Layer 8 of a small transformer language model trained on English Wikipedia (11 layers, counted from 0, width 128).
A neuron's activation on a vector x is GELU(weights . x), where the dot is the dot product.
The model reads these tokens: " |" " Men" "'" "s" " 4" " ×" " 100" " m" " Med" "ley" " |" " NA" " |"

The vector x that enters this layer's MLP at each token. A number n stands for (n - 500) times 0.0079.
0 " |": 509,477,483,439,471,501,385,357,412,571,355,302,625,511,470,476,628,554,338,490,469,361,697,533,564,453,467,544,466,713,470,554,489,438,431,179,451,521,560,434,622,518,469,526,525,419,416,626,609,462,462,526,457,836,326,436,561,579,604,576,466,471,560,570,456,431,504,438,494,410,361,435,498,429,436,453,545,481,594,396,517,566,410,437,411,577,477,408,575,450,621,369,584,538,418,399,522,580,447,560,448,529,392,512,523,538,526,590,630,530,625,554,463,973,628,428,355,492,483,461,594,541,503,555,485,529,440,452
1 " Men": 519,340,526,596,464,590,457,311,463,605,561,349,620,579,435,467,544,578,389,395,535,458,690,533,530,383,395,747,354,670,475,619,491,590,352,273,365,602,581,533,584,453,500,572,488,614,315,521,487,360,525,563,502,763,312,521,517,591,605,582,374,632,503,527,434,342,424,254,529,296,322,436,539,394,378,483,391,369,529,503,577,529,645,452,504,496,427,405,639,388,572,396,544,470,461,425,437,479,381,561,521,467,298,567,462,552,567,622,793,576,622,616,565,851,579,558,519,519,393,388,501,427,610,597,456,421,541,544
2 "'": 409,489,541,413,538,478,591,398,395,526,576,449,725,603,662,429,629,574,517,417,497,426,622,482,557,606,379,410,505,456,736,590,550,489,339,288,440,467,521,301,578,580,653,616,613,541,323,640,625,471,511,465,556,672,306,605,535,614,483,372,466,592,414,446,394,570,466,395,484,504,354,435,385,366,518,409,524,498,566,563,491,297,419,439,506,407,362,281,715,567,464,493,375,306,391,551,399,280,547,433,454,513,449,390,456,544,640,395,781,596,693,583,482,869,605,571,633,472,460,457,531,421,481,333,450,488,549,584
3 "s": 487,495,508,467,501,532,522,521,355,474,659,450,591,576,625,535,538,642,397,424,495,337,498,521,429,535,343,507,521,560,506,564,524,465,330,331,406,395,494,288,517,390,605,612,500,522,429,629,555,499,551,531,546,786,309,534,494,539,476,470,440,695,548,602,488,457,437,349,387,354,280,457,409,427,551,617,606,495,677,597,350,344,531,316,396,405,376,499,693,478,428,447,460,413,364,595,470,387,516,536,482,492,376,448,417,512,499,567,582,666,510,586,470,949,715,523,541,487,465,448,553,600,537,440,495,582,509,514
4 " 4": 587,450,508,489,531,708,523,355,405,405,574,401,528,682,646,534,563,726,355,432,469,279,683,594,409,432,265,625,500,570,485,450,570,326,282,403,414,471,567,302,648,393,547,510,458,606,418,726,529,399,541,556,546,769,327,510,410,599,587,456,444,682,478,478,434,442,447,414,505,289,424,395,449,298,570,519,437,578,599,504,452,354,468,489,563,454,408,552,736,452,513,430,503,372,301,482,507,401,471,622,569,513,421,629,372,580,543,606,750,444,484,617,467,841,601,383,475,540,578,371,514,530,564,346,479,509,562,498
5 " ×": 608,500,561,568,345,566,523,307,439,583,544,272,717,419,593,552,480,535,489,286,465,456,567,485,559,636,401,537,563,629,526,535,639,293,350,276,363,535,434,409,658,319,504,438,594,518,429,636,429,474,438,577,577,761,371,363,580,551,555,552,395,668,502,407,382,408,361,450,555,426,383,390,576,440,468,345,281,666,493,434,491,620,556,301,430,379,496,690,578,470,544,550,503,391,394,467,612,393,446,563,678,565,304,605,465,564,498,540,775,404,563,595,550,830,612,416,480,468,488,531,485,456,653,491,479,512,469,581
6 " 100": 711,315,471,523,370,698,660,277,391,510,631,563,597,568,585,604,462,585,480,390,597,388,620,510,561,562,385,565,478,691,507,477,539,356,389,365,420,523,643,527,608,382,532,574,552,589,374,576,545,509,632,592,590,762,303,472,367,632,596,497,399,562,389,397,529,433,328,492,547,318,329,441,323,544,431,474,355,563,546,457,660,426,390,354,435,384,432,566,549,528,563,588,397,293,426,383,574,453,576,623,694,521,220,482,207,493,494,608,756,444,485,561,493,809,653,582,485,409,468,453,451,480,538,524,458,583,412,452
7 " m": 569,261,614,392,338,710,619,354,462,478,575,470,717,500,650,626,498,502,456,423,543,361,705,598,487,670,430,535,485,630,376,361,570,460,387,350,469,478,539,253,671,340,594,620,549,724,364,543,540,645,617,533,607,767,421,450,371,654,544,633,483,613,468,359,533,464,396,499,359,317,360,455,475,402,598,476,428,640,559,444,534,465,547,389,483,369,374,396,556,353,483,645,499,262,386,422,654,382,482,684,567,523,302,455,145,283,497,556,766,396,590,531,507,670,706,459,551,408,540,559,534,380,564,464,455,534,492,569
8 " Med": 631,391,628,541,347,522,502,182,400,455,445,325,602,713,553,640,585,462,570,440,462,594,718,481,531,558,293,724,406,610,396,487,554,352,343,323,504,422,491,409,631,441,477,678,720,529,324,576,599,416,514,504,507,727,486,491,425,578,499,505,409,660,569,451,505,337,355,357,472,433,301,421,491,418,527,510,536,629,405,416,584,571,600,278,378,406,491,611,653,468,529,620,408,506,398,422,455,450,482,648,495,630,363,328,287,589,453,551,621,470,621,530,614,800,716,605,445,589,443,445,494,426,645,525,423,461,513,441
9 "ley": 476,416,586,436,329,673,497,409,387,454,535,467,657,444,533,758,675,492,433,580,284,336,606,646,589,535,424,541,474,612,566,436,473,389,476,333,601,381,649,499,571,458,526,572,766,681,375,540,509,491,537,515,548,544,350,511,290,565,512,455,506,680,509,332,527,458,345,448,408,437,473,495,517,482,396,555,580,489,476,415,611,615,327,583,559,251,430,582,671,436,481,434,454,350,443,488,404,433,459,588,526,534,399,331,367,406,717,629,686,429,506,526,513,849,733,567,423,536,435,386,542,581,613,417,375,558,388,290
10 " |": 544,539,436,449,397,605,428,409,396,502,505,409,581,435,436,626,652,712,396,444,504,384,703,535,481,374,315,571,563,526,407,497,527,472,401,309,476,392,428,412,621,454,531,476,629,607,367,719,466,497,491,500,529,840,405,368,466,668,523,551,470,648,643,475,564,393,592,444,494,446,363,509,577,426,537,562,599,439,621,509,528,434,480,381,451,391,446,499,623,519,487,447,546,447,285,595,583,510,495,552,506,483,575,560,328,403,417,631,487,497,412,519,411,919,658,515,310,449,378,559,511,446,604,502,419,542,347,443
11 " NA": 778,534,574,540,371,688,456,349,437,489,480,306,604,632,514,566,498,595,396,311,490,257,616,622,532,542,330,648,422,575,451,514,645,566,479,348,410,512,386,476,724,481,457,483,527,513,413,545,443,364,455,559,427,835,327,353,459,597,549,634,444,503,594,517,513,416,535,416,503,256,430,379,622,395,420,425,435,489,547,485,605,634,480,412,446,355,424,386,624,518,596,491,517,532,432,537,429,394,374,703,589,592,286,584,364,679,463,598,598,444,623,505,509,788,753,544,436,560,478,375,553,422,534,474,391,365,585,553
12 " |": 550,460,265,477,488,603,380,493,328,498,493,482,657,566,541,657,653,581,373,457,398,302,744,611,554,478,476,509,639,433,460,496,558,557,362,323,495,506,434,477,676,524,564,424,718,514,308,644,431,457,441,504,523,573,368,526,482,576,533,624,435,701,484,428,444,362,503,402,571,351,437,438,590,402,491,480,508,505,473,428,615,658,492,501,523,394,425,400,530,441,429,412,604,489,431,499,522,423,407,400,559,631,546,487,445,541,496,653,634,468,555,558,471,881,857,550,365,441,386,559,424,414,622,416,224,510,441,424

Each question shows the input weights of one neuron of the MLP. A number n stands for (n - 500) times 0.003.

n266: 332,477,595,508,467,486,447,497,521,566,440,401,514,718,359,476,483,445,399,613,533,448,497,511,476,520,596,540,415,500,622,662,340,433,396,513,616,455,550,597,470,603,404,572,477,568,366,343,527,445,617,532,422,552,508,442,608,404,381,555,667,398,543,460,436,473,530,539,296,592,497,251,500,477,604,344,611,551,422,373,520,434,410,497,494,497,548,607,487,613,648,506,376,509,437,556,487,574,567,637,689,564,588,540,693,464,707,580,361,448,483,458,219,486,557,506,601,404,514,444,728,475,379,458,432,454,562,555
Which token does this neuron like most? 0 " |"

n46: 655,538,400,507,652,439,579,534,440,498,465,510,430,485,617,469,493,568,424,430,552,459,320,488,493,644,549,410,401,510,413,447,477,379,550,402,534,413,456,267,474,502,532,477,554,416,361,615,701,533,478,640,360,396,412,449,632,451,449,653,553,489,558,525,340,502,531,477,679,553,459,560,294,552,517,490,509,542,500,614,601,491,668,426,572,542,475,491,569,513,486,515,517,437,508,557,457,710,552,394,508,470,554,432,523,473,585,511,404,495,417,516,412,369,535,475,444,613,558,586,557,570,614,488,502,409,482,510
Which token does this neuron like most? 3 "s"

n285: 564,658,520,637,623,284,564,540,492,537,455,401,500,500,413,484,371,505,715,522,446,649,439,678,430,367,418,481,590,477,427,555,418,643,422,450,393,432,439,559,517,490,495,674,694,522,579,495,500,427,578,552,354,476,604,526,610,307,463,442,631,557,464,575,449,431,406,488,615,412,542,400,581,560,592,467,522,551,471,534,589,491,317,439,475,373,566,490,431,505,463,513,476,563,482,620,564,572,541,398,494,589,428,350,352,401,661,492,495,448,495,413,497,502,547,510,502,416,521,310,472,464,534,500,454,539,454,411
Which token does this neuron like most? 8 " Med"

n506: 544,571,480,395,414,446,503,581,471,547,545,408,479,500,551,584,568,442,477,473,611,471,441,452,463,477,486,519,413,518,426,417,504,525,473,426,677,536,438,543,624,442,543,413,395,433,462,630,433,545,573,535,534,618,621,432,444,495,484,547,525,526,535,362,506,527,475,545,502,360,469,475,380,565,580,575,548,431,460,472,548,523,403,518,604,563,493,343,489,547,411,636,363,622,577,476,449,546,463,450,555,476,433,572,729,408,378,555,406,436,434,370,446,439,526,509,491,536,442,577,307,528,552,417,663,711,492,559
Which token does this neuron like most? 10 " |"

n504: 414,687,642,525,411,426,486,546,544,596,512,533,365,622,469,465,528,453,628,465,369,571,626,508,365,474,567,553,576,503,479,596,505,331,652,590,359,574,497,535,535,411,616,476,422,500,585,588,507,452,618,553,538,460,546,516,505,600,589,408,511,546,626,645,427,610,581,539,722,448,505,396,378,404,590,472,339,666,530,460,533,528,288,415,453,330,485,453,500,436,409,379,443,621,445,549,457,534,544,338,363,517,471,487,524,442,422,477,407,425,558,511,631,561,386,500,561,465,392,538,490,412,587,474,389,460,458,428
Which token does this neuron like most? 5 " ×"

n60: 474,351,521,409,521,548,570,512,511,415,555,479,577,443,334,476,479,658,536,488,330,550,407,563,522,538,408,456,585,437,479,581,594,512,478,386,500,493,556,551,382,550,422,461,462,609,617,369,678,446,479,568,581,485,433,678,427,534,585,486,388,417,595,472,544,426,481,434,527,451,520,579,472,427,547,448,457,541,508,570,492,471,515,479,573,489,530,524,571,354,479,498,486,604,498,487,490,599,312,566,626,478,534,526,467,444,432,493,498,588,498,453,438,560,483,479,500,556,463,492,398,611,483,542,457,563,421,526
Which token does this neuron like most? 1 " Men"

n339: 475,358,527,464,428,319,500,470,555,339,665,634,466,543,543,452,485,432,464,518,535,494,625,345,509,485,576,486,488,680,541,698,566,702,461,552,652,306,401,356,465,411,524,600,455,485,464,563,474,550,410,450,451,491,591,378,449,412,623,566,562,386,574,606,511,396,664,528,237,562,408,433,572,297,710,539,605,500,304,400,701,437,321,494,668,610,372,523,397,380,488,425,562,386,327,478,370,651,427,428,434,483,555,621,576,506,656,527,596,417,553,500,574,464,560,386,705,583,450,585,366,350,450,488,401,566,461,547
On which three tokens does it fire most, strongest first? 7 " m", 2 "'", 12 " |"

n303: 580,582,492,511,539,480,311,373,509,478,398,659,503,650,520,300,570,620,478,616,348,583,433,545,404,554,727,489,588,469,389,474,548,321,696,564,478,396,388,453,427,497,508,534,509,500,440,549,455,509,522,349,596,451,531,391,517,475,412,357,533,544,600,549,485,593,409,471,508,491,544,588,567,469,539,556,512,543,352,338,427,551,590,587,500,512,497,553,682,564,434,563,541,419,509,379,602,548,618,492,503,447,542,380,699,475,421,691,647,541,701,398,469,605,288,613,553,574,368,425,483,613,336,576,416,304,421,390
Which token does this neuron like most? 8 " Med"

n480: 435,521,388,392,509,595,337,377,410,477,570,378,777,552,628,272,535,547,431,557,528,466,444,503,472,512,476,377,392,509,565,479,354,542,540,481,526,648,476,494,385,489,445,580,685,655,537,269,374,584,421,374,519,428,604,488,480,407,517,443,516,449,654,346,600,596,555,744,585,444,560,564,578,656,607,244,441,562,575,545,428,351,386,506,497,540,433,544,421,530,424,343,617,497,435,418,562,450,544,318,686,426,391,411,672,497,430,532,431,466,705,435,615,557,539,588,428,559,426,523,573,459,574,558,614,420,534,521
On which token does it fire most, and how strongly? 2 "'", at about 1.2

n59: 487,426,478,400,558,536,516,477,520,516,473,543,431,510,454,493,560,655,601,545,361,475,496,396,534,487,448,535,616,402,492,463,502,546,526,433,455,456,542,629,458,510,538,432,574,490,520,645,407,474,559,618,420,588,544,526,512,554,523,591,538,413,568,558,479,480,459,457,678,570,491,561,526,530,581,463,546,388,486,532,483,511,433,571,701,531,617,496,533,390,482,436,460,429,388,596,293,496,410,613,380,399,461,508,474,596,586,436,508,510,370,518,424,527,513,487,445,545,532,512,490,466,609,485,566,406,441,455
Which token does this neuron like most? 10 " |"

n178: 447,394,599,334,658,455,460,546,533,485,646,472,655,442,649,451,383,678,285,316,586,390,480,578,530,505,519,480,434,536,601,476,453,500,610,658,679,481,467,448,435,561,471,385,511,515,465,335,586,479,426,613,483,524,611,535,518,537,536,401,570,512,479,663,590,607,444,536,513,468,609,584,505,493,466,459,390,566,590,395,560,408,605,353,418,531,414,505,341,522,390,479,575,475,497,453,471,537,510,488,387,428,409,396,552,668,597,460,364,543,420,478,402,605,565,566,592,538,548,414,448,453,348,503,643,521,595,436
On which two tokens does it fire most, strongest first? 3 "s", 2 "'"

n182: 550,549,639,527,586,561,404,656,447,651,470,541,555,498,572,456,589,320,374,466,545,391,531,540,465,565,572,644,374,376,507,482,462,482,500,505,546,447,404,458,421,372,512,556,554,430,435,462,521,648,503,605,667,444,411,345,549,654,585,540,569,521,523,401,541,536,511,580,471,608,451,448,388,437,621,365,474,402,462,411,512,446,408,490,497,471,502,486,565,600,519,536,576,452,319,456,507,477,436,429,691,467,441,551,552,515,527,424,255,558,612,391,540,502,385,563,519,553,586,633,448,520,292,430,507,454,570,582
On which token does it fire most, and how strongly? 2 "'", at about 1.6

n96: 389,463,343,540,543,485,468,606,434,463,442,664,517,442,417,493,541,557,597,411,430,567,635,490,532,471,425,667,494,411,371,464,423,483,533,473,537,452,504,580,536,448,533,595,396,386,442,378,535,585,432,511,491,498,541,447,480,585,500,570,589,427,513,591,494,476,498,495,559,456,498,556,404,509,525,436,427,429,468,477,421,517,637,494,419,568,546,618,616,410,577,430,548,491,548,439,402,617,407,591,442,533,465,489,500,488,602,489,417,502,511,480,407,541,458,569,445,514,612,516,382,592,500,479,534,453,441,434
On which three tokens does it fire most, strongest first? 0 " |", 1 " Men", 8 " Med"

n309: 474,474,565,550,377,422,297,691,409,363,408,391,705,734,522,417,582,364,601,410,497,407,537,386,509,478,589,392,559,382,695,490,449,428,742,482,388,655,547,480,558,601,484,562,410,500,559,665,524,484,427,657,354,323,487,513,431,678,519,393,623,464,704,516,436,667,431,390,556,448,619,618,395,575,560,544,573,420,289,425,538,489,267,561,341,409,443,439,509,543,369,526,521,531,565,493,571,339,564,412,624,521,584,575,473,571,372,350,346,583,565,398,387,637,305,577,500,593,562,649,459,381,484,219,381,644,535,480
On which token does it fire most, and how strongly? 2 "'", at about 4.2

n144: 620,486,541,373,568,476,447,510,365,339,493,342,527,660,524,522,442,549,442,547,562,534,449,426,523,286,566,396,427,582,529,623,490,425,503,570,591,379,417,417,462,381,394,449,489,500,407,547,513,595,520,612,395,525,621,470,589,463,667,572,660,377,527,411,418,448,452,646,544,575,660,417,405,507,571,529,582,481,607,563,460,531,470,652,425,508,405,470,664,508,368,562,564,472,503,372,559,663,535,525,391,445,420,443,318,513,476,651,485,428,747,503,611,565,420,551,389,490,487,418,503,431,372,654,454,573,350,565
Which token does this neuron like most? 0 " |"

n104: 352,511,547,649,493,557,612,417,472,509,430,530,433,576,589,414,454,453,449,504,453,561,621,571,513,509,516,681,418,409,566,429,559,470,690,475,457,484,542,530,310,423,558,568,426,479,545,619,571,477,388,438,472,566,489,586,373,387,644,435,393,488,495,457,526,481,548,444,585,448,484,631,564,536,420,577,416,554,483,525,389,378,388,578,510,429,558,515,456,399,394,552,481,481,421,616,440,466,405,576,459,422,565,491,449,506,511,437,420,483,403,616,561,593,551,502,473,530,466,564,542,377,464,538,460,441,468,436
Which token does this neuron like most? 4 " 4"

n105: 559,638,495,607,222,463,433,520,516,462,336,557,536,528,554,345,497,419,533,608,522,602,539,380,621,624,418,481,545,449,608,553,517,451,557,594,588,451,580,396,470,378,452,518,412,562,582,468,338,450,547,518,535,513,530,610,465,582,553,461,434,481,469,633,502,413,479,609,445,357,543,467,371,519,543,419,556,415,395,466,408,502,429,521,423,549,533,451,550,587,490,490,529,735,425,508,613,645,607,507,530,420,584,367,500,455,384,323,556,396,544,549,627,658,312,472,527,406,414,541,321,467,471,551,412,487,512,542
Which token does this neuron like most? 8 " Med"

n196: 516,582,647,463,569,587,292,757,403,447,450,635,351,529,348,315,519,497,412,534,620,559,509,598,593,573,500,334,475,475,375,468,545,480,607,330,617,403,391,417,512,405,484,307,477,411,558,484,416,601,535,604,581,273,503,487,453,588,435,319,398,421,368,693,572,423,341,268,413,673,572,510,474,411,563,566,614,752,612,539,730,443,416,753,462,332,636,635,379,500,518,658,455,443,487,543,553,363,419,566,565,649,518,548,375,580,617,521,467,472,606,493,506,744,377,468,584,528,510,544,484,592,519,500,509,367,537,468
Which token does this neuron like most? 9 "ley"

n255: 533,518,631,557,392,321,284,575,478,505,455,480,413,485,508,489,394,568,732,373,411,532,571,551,568,726,503,335,443,350,550,466,567,454,608,435,473,522,495,391,444,536,497,557,426,411,488,429,457,461,595,600,467,505,432,560,510,439,465,453,495,448,604,684,537,342,477,614,478,492,497,433,600,525,556,613,525,405,480,455,391,649,400,618,464,503,508,490,471,563,562,451,338,470,598,495,453,387,461,529,599,625,469,549,405,443,587,405,500,305,432,598,459,535,566,510,505,659,461,515,576,392,667,605,388,424,544,497
On which token does it fire most, and how strongly? 11 " NA", at about 3.2

n360: 611,458,482,586,545,359,568,687,566,505,569,588,498,524,493,557,465,403,493,589,432,593,500,448,606,478,429,489,523,417,483,419,574,541,530,545,472,467,567,395,411,395,398,439,624,435,479,419,482,468,375,586,492,490,517,334,538,429,343,430,492,489,599,415,478,458,434,366,430,413,507,378,640,524,524,554,580,575,548,547,509,350,304,567,477,546,555,441,527,606,454,476,601,642,276,440,553,363,373,457,521,414,455,476,502,509,615,503,604,449,476,589,655,577,485,433,534,440,532,618,438,510,505,648,530,502,576,407
Which token does this neuron like most? 3 "s"

n101: 577,658,551,438,469,411,257,482,578,443,512,467,492,365,495,478,497,597,296,479,375,606,442,529,610,487,511,557,575,487,374,530,505,462,506,570,608,617,533,522,378,532,566,462,505,462,505,647,570,505,684,538,500,392,380,592,497,516,492,460,497,495,377,403,486,587,614,497,565,529,547,484,608,486,568,406,528,577,654,402,455,479,633,603,383,489,526,457,401,573,575,492,449,494,396,500,712,495,475,573,620,577,517,248,489,667,452,523,625,337,392,427,454,552,493,434,498,669,508,479,342,341,478,450,515,478,334,321
On which three tokens does it fire most, strongest first? 12 " |", 10 " |", 5 " ×"

n68: 689,242,411,347,473,500,449,513,670,487,508,434,369,514,535,494,516,423,497,558,563,505,482,351,564,467,455,337,653,689,583,441,472,542,517,436,513,425,457,531,602,399,462,453,458,539,613,433,628,461,509,455,589,442,500,483,561,633,338,544,442,596,629,539,389,382,517,534,455,607,627,541,522,276,560,540,557,470,477,494,643,417,478,432,418,437,308,544,500,550,526,564,456,572,651,489,497,456,510,477,336,533,413,489,514,492,356,601,575,602,248,662,607,436,471,511,695,613,583,478,630,500,458,565,583,453,589,444
On which three tokens does it fire most, strongest first? 8 " Med", 7 " m", 3 "s"